Layer 7 of a small transformer language model trained on English Wikipedia (15 layers, counted from 0, width 64).
A neuron's activation on a vector x is SiLU(gate . x) times (in . x), where the dot is the dot product.
The model reads these tokens: "0" "1" "/" "In" "dependent" " Music" " Press" " " "2" "0" "0" "6" ")" "\n" "-" " Bernard" " S" "um" "ner" ":" " Con" "fusion" " –"

The vector x that enters this layer's MLP at each token. A number n stands for (n - 500) times 0.005.
0 "0": 599 467 376 397 584 728 588 606 408 461 325 861 558 336 482 463 614 528 442 549 369 432 573 409 553 409 509 504 403 489 465 607 435 488 321 336 703 495 478 480 547 437 317 203 626 714 529 566 466 489 579 579 511 535 647 756 613 544 521 710 481 474 753 546
1 "1": 378 448 502 427 448 674 388 604 434 420 472 536 669 404 455 552 732 439 417 451 332 497 491 557 620 582 507 533 748 613 423 554 487 418 446 229 475 603 448 455 523 406 295 375 516 528 428 520 489 583 498 749 401 627 559 703 404 676 713 538 303 535 807 437
2 "/": 393 581 497 255 379 629 465 644 458 463 418 487 476 277 477 557 709 527 429 458 305 488 576 657 521 542 482 389 607 706 613 568 636 448 431 408 788 532 435 551 437 532 460 446 344 537 490 564 603 658 487 742 447 625 709 670 479 626 591 636 571 370 683 426
3 "In": 315 581 383 462 477 693 431 642 367 419 504 540 543 283 518 608 654 500 430 560 436 583 471 475 608 589 488 343 602 589 519 552 443 502 402 369 759 540 480 475 589 502 417 512 439 609 533 608 423 543 434 595 602 393 586 641 348 641 487 510 415 302 895 286
4 "dependent": 499 544 375 433 586 579 483 664 480 379 688 462 571 231 371 483 656 394 463 519 556 476 742 457 659 676 716 475 678 570 401 545 600 583 353 279 531 482 492 449 581 467 452 376 473 418 504 511 448 587 565 588 457 429 509 629 248 476 579 597 447 283 852 483
5 " Music": 427 582 549 407 579 565 652 599 561 405 442 472 577 295 365 498 630 578 434 535 278 566 505 572 584 790 564 516 646 493 536 577 595 552 389 419 702 523 424 415 599 375 487 339 498 403 468 570 301 499 475 607 416 647 686 656 334 442 678 637 564 329 866 453
6 " Press": 595 531 533 490 728 627 523 562 435 449 483 475 636 393 372 507 600 636 373 463 368 566 633 611 526 758 551 471 719 479 579 512 536 571 492 372 608 540 343 491 601 416 516 290 418 462 671 599 344 565 494 741 428 529 660 607 319 482 745 571 447 435 860 451
7 " ": 520 519 459 457 442 579 510 563 313 594 544 472 557 373 459 513 563 619 452 540 273 586 644 571 515 680 472 442 691 580 552 508 542 652 468 381 829 644 502 480 539 402 347 283 339 445 546 584 406 611 457 750 386 613 542 754 578 645 685 564 370 480 752 347
8 "2": 463 436 493 446 458 702 551 652 395 463 534 484 528 427 396 554 643 551 326 562 318 564 729 594 528 566 549 475 819 585 483 650 532 483 445 247 554 544 473 394 597 461 393 487 363 449 507 545 420 640 548 691 430 595 564 784 500 693 712 513 312 531 743 327
9 "0": 454 550 553 325 335 766 426 631 415 424 593 469 677 441 556 584 707 527 355 529 350 476 473 814 664 630 607 467 691 666 460 650 560 358 535 316 611 528 390 375 587 358 392 350 432 422 551 490 435 610 594 634 431 632 455 708 408 467 557 606 301 588 613 453
10 "0": 397 524 404 402 394 614 444 550 428 433 565 557 712 404 464 501 670 520 401 502 241 582 360 710 658 625 440 530 777 757 439 558 495 478 532 400 519 587 399 477 589 273 446 281 448 461 531 445 509 531 513 758 404 694 559 612 396 488 742 629 293 690 624 418
11 "6": 374 566 440 516 684 576 440 595 368 384 435 555 509 475 381 516 626 578 371 385 375 557 532 573 624 689 513 433 715 698 453 506 548 486 546 342 548 660 310 364 629 391 472 350 513 604 516 522 595 571 421 691 468 599 671 620 504 629 949 498 271 504 737 470
12 ")": 520 423 394 530 642 620 498 652 479 492 550 568 541 480 403 525 556 443 485 464 319 480 531 536 529 638 526 462 647 677 508 517 537 475 537 317 687 618 467 398 570 421 505 373 471 619 493 602 676 529 373 636 412 566 534 821 531 507 786 775 398 440 892 368
13 "\n": 575 470 312 494 542 645 440 601 456 572 500 600 550 427 356 625 581 422 492 627 346 365 467 578 583 639 583 505 596 613 546 609 641 468 556 366 732 527 505 481 559 521 451 352 573 487 430 546 628 611 402 652 499 450 567 701 619 531 801 638 422 425 901 328
14 "-": 535 371 477 403 530 596 497 684 421 442 466 550 589 165 470 406 500 460 493 675 504 379 473 648 713 588 559 522 576 471 483 548 519 368 559 369 645 546 628 495 589 447 425 604 672 452 416 533 721 539 446 735 465 461 650 681 430 585 681 533 467 423 781 373
15 " Bernard": 576 503 486 438 545 579 504 655 399 464 434 342 580 248 376 500 529 412 469 627 353 658 448 534 580 581 545 470 464 467 498 657 607 493 477 467 615 515 370 467 674 445 495 530 612 502 527 619 346 621 456 669 469 491 538 561 279 514 617 492 343 348 973 560
16 " S": 542 541 458 548 502 708 464 558 352 370 503 553 520 437 368 538 581 563 451 599 309 602 495 548 480 567 503 472 532 484 631 574 568 524 540 505 764 491 539 476 685 430 469 526 573 408 559 545 306 756 470 647 450 750 516 610 508 542 645 396 525 299 933 342
17 "um": 478 410 412 403 549 555 288 528 262 247 527 413 552 374 485 487 643 424 382 512 486 608 497 531 473 466 400 478 588 624 608 651 407 719 328 518 686 566 589 616 787 442 398 421 499 359 494 624 360 620 526 686 568 656 533 517 444 464 487 428 556 279 787 372
18 "ner": 501 509 480 343 685 549 512 557 326 470 472 408 455 454 367 496 676 321 383 514 382 459 569 522 459 757 657 509 615 561 334 589 642 680 348 508 651 533 473 493 590 449 482 451 516 463 522 501 316 595 452 633 435 713 629 564 362 625 735 442 412 250 873 561
19 ":": 489 437 529 464 557 543 479 736 313 490 632 585 656 276 317 323 600 539 446 585 449 366 538 641 559 606 680 497 559 491 494 623 618 533 522 338 727 467 513 572 552 302 522 449 529 381 543 500 632 546 472 628 476 633 584 637 473 615 641 526 378 443 890 444
20 " Con": 410 545 329 567 478 616 518 602 430 452 442 332 621 302 297 452 605 434 482 635 426 673 470 526 498 645 380 451 537 520 650 586 483 548 488 466 812 623 446 509 555 382 431 327 524 544 604 661 341 542 491 684 649 576 554 562 443 544 455 430 471 330 862 355
21 "fusion": 465 494 360 407 684 525 607 724 499 410 583 387 554 233 412 486 638 417 369 461 539 419 620 579 640 710 593 539 608 467 493 649 601 665 385 390 711 526 406 398 555 426 381 471 492 528 502 464 349 587 538 523 420 580 662 651 474 450 601 475 552 333 872 489
22 " –": 438 435 510 438 532 619 549 631 396 412 572 663 467 210 290 453 601 537 483 556 264 408 691 606 534 692 520 448 595 592 519 622 682 492 482 356 671 398 536 621 521 327 455 512 547 394 555 496 577 579 545 664 521 557 543 654 587 740 574 605 474 412 795 394

Each question shows the input weights of one neuron of the MLP. A number n stands for (n - 500) times 0.0022.

n91 gate: 401 549 375 474 281 248 539 418 282 603 425 509 242 599 519 483 605 810 410 553 478 411 562 253 329 360 506 485 346 577 473 551 442 373 527 718 336 548 373 690 488 409 550 423 245 507 502 574 588 518 372 603 512 508 643 585 539 447 577 631 460 552 628 324
n91 in: 755 371 643 416 348 311 385 517 484 419 464 557 595 414 432 523 604 375 665 496 555 426 414 472 389 659 523 516 412 572 737 553 449 370 447 488 361 459 465 468 303 543 427 593 509 584 500 383 643 674 623 444 325 499 553 555 440 462 473 585 514 547 550 508
On which token does it fire most, and how strongly? 2 "/", at about 0.74

n186 gate: 516 422 626 331 563 392 655 732 375 539 567 724 462 579 575 624 568 440 472 704 540 436 412 508 411 501 487 718 324 540 443 654 448 303 179 651 483 439 589 685 596 669 277 491 478 497 622 510 388 550 425 539 297 406 273 245 502 570 515 290 485 398 538 536
n186 in: 512 640 501 644 545 554 528 471 354 483 372 540 591 614 395 508 538 572 625 449 433 561 517 373 559 596 540 539 700 739 366 428 690 432 597 463 429 499 504 411 398 434 630 674 616 497 399 526 547 322 438 557 645 487 737 452 562 548 527 289 599 527 443 443
On which token does it fire most? 18 "ner"

n156 gate: 457 644 495 559 130 597 416 374 537 496 351 541 555 618 501 451 419 468 485 611 487 542 592 477 569 725 527 615 492 631 449 814 537 358 563 606 717 473 239 609 484 481 648 434 577 480 531 357 578 619 377 326 537 174 454 692 570 518 444 545 559 658 285 590
n156 in: 688 353 414 432 324 413 592 559 488 421 587 480 410 516 497 723 499 694 610 608 560 531 577 595 493 411 406 622 565 408 443 385 393 565 322 477 478 415 575 474 504 535 197 482 620 550 734 329 377 283 540 509 396 598 501 419 536 646 512 340 439 285 411 299
On which token does it fire most? 12 ")"

n21 gate: 554 670 538 407 502 392 584 479 391 590 477 475 472 811 664 595 707 390 633 419 271 373 564 622 442 592 355 403 660 411 478 555 764 353 627 538 525 425 489 456 502 414 602 558 368 518 563 562 400 443 574 498 459 484 407 620 644 525 620 645 447 484 370 490
n21 in: 623 380 542 507 569 542 477 597 527 533 464 456 515 525 441 319 445 589 614 670 497 548 500 562 517 584 632 488 650 671 670 583 410 579 455 470 579 529 386 380 591 779 506 436 656 413 404 564 433 611 472 598 514 551 548 400 588 498 357 290 499 364 637 702
On which token does it fire most, and how strongly? 7 " ", at about 1

n98 gate: 471 491 437 501 345 437 533 328 317 585 339 528 482 527 428 480 569 534 468 545 521 536 358 355 661 486 619 506 434 507 542 619 554 464 386 620 521 398 712 460 453 597 529 485 306 329 463 397 578 472 448 433 191 621 570 586 489 483 680 507 475 537 407 649
n98 in: 710 451 576 547 480 556 527 480 560 403 642 382 371 504 463 472 513 319 519 381 609 515 577 576 324 485 335 468 534 473 486 486 504 516 475 474 441 550 444 520 742 514 448 453 683 663 380 422 379 553 586 549 570 407 383 581 447 548 296 606 612 665 452 512
On which token does it fire most? 3 "In"

n19 gate: 572 368 573 588 478 542 663 266 735 628 439 660 394 451 579 611 633 561 543 448 354 604 466 425 299 684 547 455 584 623 572 513 450 566 429 615 525 680 658 422 328 467 427 578 493 447 302 372 460 622 442 702 426 314 442 370 696 468 579 311 375 616 573 804
n19 in: 436 224 300 487 415 718 537 372 456 548 567 379 315 723 403 459 410 448 516 528 506 785 502 635 538 499 547 564 435 488 599 366 359 539 567 456 281 353 321 472 511 659 701 309 563 446 389 564 624 434 440 419 633 559 497 502 533 716 580 587 470 531 771 667
On which token does it fire most? 21 "fusion"

n109 gate: 430 412 625 511 551 406 445 549 610 377 433 459 632 703 631 507 324 688 396 600 576 499 438 506 423 408 325 346 490 377 533 469 360 620 411 601 472 453 513 324 480 594 519 336 527 644 592 485 517 585 537 498 385 581 502 450 532 656 437 496 507 515 665 609
n109 in: 596 381 670 611 394 502 452 488 408 356 581 532 689 629 469 502 471 437 431 586 656 406 443 405 463 558 440 309 431 464 519 493 499 769 546 498 608 441 417 505 525 467 494 539 409 678 528 451 462 559 393 523 547 447 585 417 477 346 524 528 319 398 554 394
On which token does it fire most, and how strongly? 2 "/", at about 0.2

n80 gate: 617 580 463 709 569 318 504 528 508 546 754 406 383 602 374 586 537 511 480 555 525 572 483 502 517 384 435 469 565 509 497 466 549 558 531 379 582 624 483 425 489 540 414 451 484 647 638 380 447 396 518 477 670 473 578 441 387 387 642 493 578 615 457 406
n80 in: 581 445 702 626 666 510 387 600 520 465 499 413 579 571 344 632 305 485 577 527 691 568 502 587 418 591 431 448 644 510 585 418 378 535 591 557 622 620 411 353 491 393 516 356 540 605 256 442 477 489 472 557 588 545 576 518 444 439 559 498 490 481 402 423
On which two tokens does it fire most, strongest first? 11 "6", 6 " Press"

n126 gate: 558 625 527 511 549 498 526 711 499 493 442 615 525 380 488 549 495 578 467 684 322 519 402 434 549 481 499 606 489 394 346 426 622 690 497 633 350 322 386 609 456 476 445 544 492 242 326 571 547 538 554 527 561 366 574 555 488 485 472 454 547 463 502 652
n126 in: 625 464 512 608 498 488 619 665 385 364 535 630 297 509 597 585 397 541 590 549 364 489 396 460 468 667 589 491 531 499 499 497 500 497 590 495 528 461 443 412 429 482 371 585 520 513 291 677 485 562 457 466 544 503 704 281 346 453 678 346 640 463 362 294
On which token does it fire most? 5 " Music"

n29 gate: 325 617 632 404 455 396 191 744 286 362 381 879 302 672 590 430 551 384 492 471 647 254 539 583 539 441 341 638 443 479 499 541 565 522 451 648 525 589 549 497 700 448 560 591 535 489 542 530 572 447 475 413 485 412 424 513 356 885 541 643 581 395 299 609
n29 in: 537 670 410 471 470 516 355 280 647 635 572 454 533 622 507 561 311 557 443 475 328 481 674 645 587 545 533 376 552 602 406 326 386 325 684 556 453 683 515 431 671 514 358 365 541 525 536 357 547 519 556 658 417 546 453 357 443 461 579 759 497 452 544 420
On which token does it fire most, and how strongly? 21 "fusion", at about 0.32

n75 gate: 487 572 475 562 435 382 715 515 559 438 433 528 682 433 593 517 565 630 430 469 413 509 401 450 402 375 548 476 782 519 402 402 648 581 714 315 313 580 511 402 353 610 587 450 463 625 381 304 615 302 461 649 654 378 313 544 790 509 691 633 656 529 522 628
n75 in: 472 396 498 478 512 569 416 637 512 492 603 566 711 560 447 363 735 487 333 276 589 570 486 540 384 468 527 561 308 569 761 458 513 401 394 375 473 415 440 477 445 590 457 408 771 532 655 470 233 430 594 545 690 553 592 264 494 686 692 539 522 527 415 722
Its three highest activations, in order, are on tokens 11 "6", 1 "1", 10 "0"

n162 gate: 523 473 637 478 377 347 537 293 648 464 390 626 509 524 490 351 438 477 672 597 358 258 519 453 440 490 605 407 352 493 441 523 512 468 486 526 662 468 421 398 581 424 561 628 454 502 420 453 623 588 551 498 372 380 345 363 471 465 615 372 333 539 779 616
n162 in: 590 268 407 490 484 347 590 732 349 519 419 384 479 527 456 517 603 500 652 619 487 581 428 547 316 406 576 425 442 555 302 696 430 450 527 501 477 346 464 428 575 635 594 631 624 527 503 328 579 326 610 653 229 562 441 338 644 427 597 380 545 563 548 447
On which two tokens does it fire most, strongest first? 15 " Bernard", 19 ":"

n5 gate: 668 448 505 456 361 580 638 537 295 503 311 509 523 406 696 536 566 500 461 373 471 593 643 400 424 452 319 497 788 489 477 495 502 579 552 603 379 368 556 445 388 403 381 509 396 549 643 482 586 520 460 570 568 471 296 507 486 432 574 743 510 413 438 441
n5 in: 591 369 439 402 375 451 525 382 470 376 413 500 428 565 632 570 461 562 556 356 460 392 537 388 656 631 397 577 574 306 587 591 477 548 671 325 375 482 500 424 467 537 398 523 282 619 625 549 280 563 480 435 419 449 568 675 395 570 424 461 530 391 629 497
On which two tokens does it fire most, strongest first? 8 "2", 7 " "

n93 gate: 479 401 513 608 759 387 674 373 564 524 518 400 591 348 522 430 551 580 497 510 257 524 412 465 521 426 362 656 451 464 397 424 590 579 461 549 607 491 659 371 332 632 557 830 543 413 681 325 542 393 576 500 480 429 442 562 497 650 485 377 285 346 366 441
n93 in: 493 613 561 292 528 444 370 620 383 405 473 545 431 704 363 367 570 485 623 343 743 527 593 324 524 433 398 507 589 399 473 661 487 501 643 646 531 511 581 287 355 613 705 292 537 556 674 520 546 558 640 630 408 487 605 486 450 441 641 566 593 449 529 427
On which token does it fire most? 9 "0"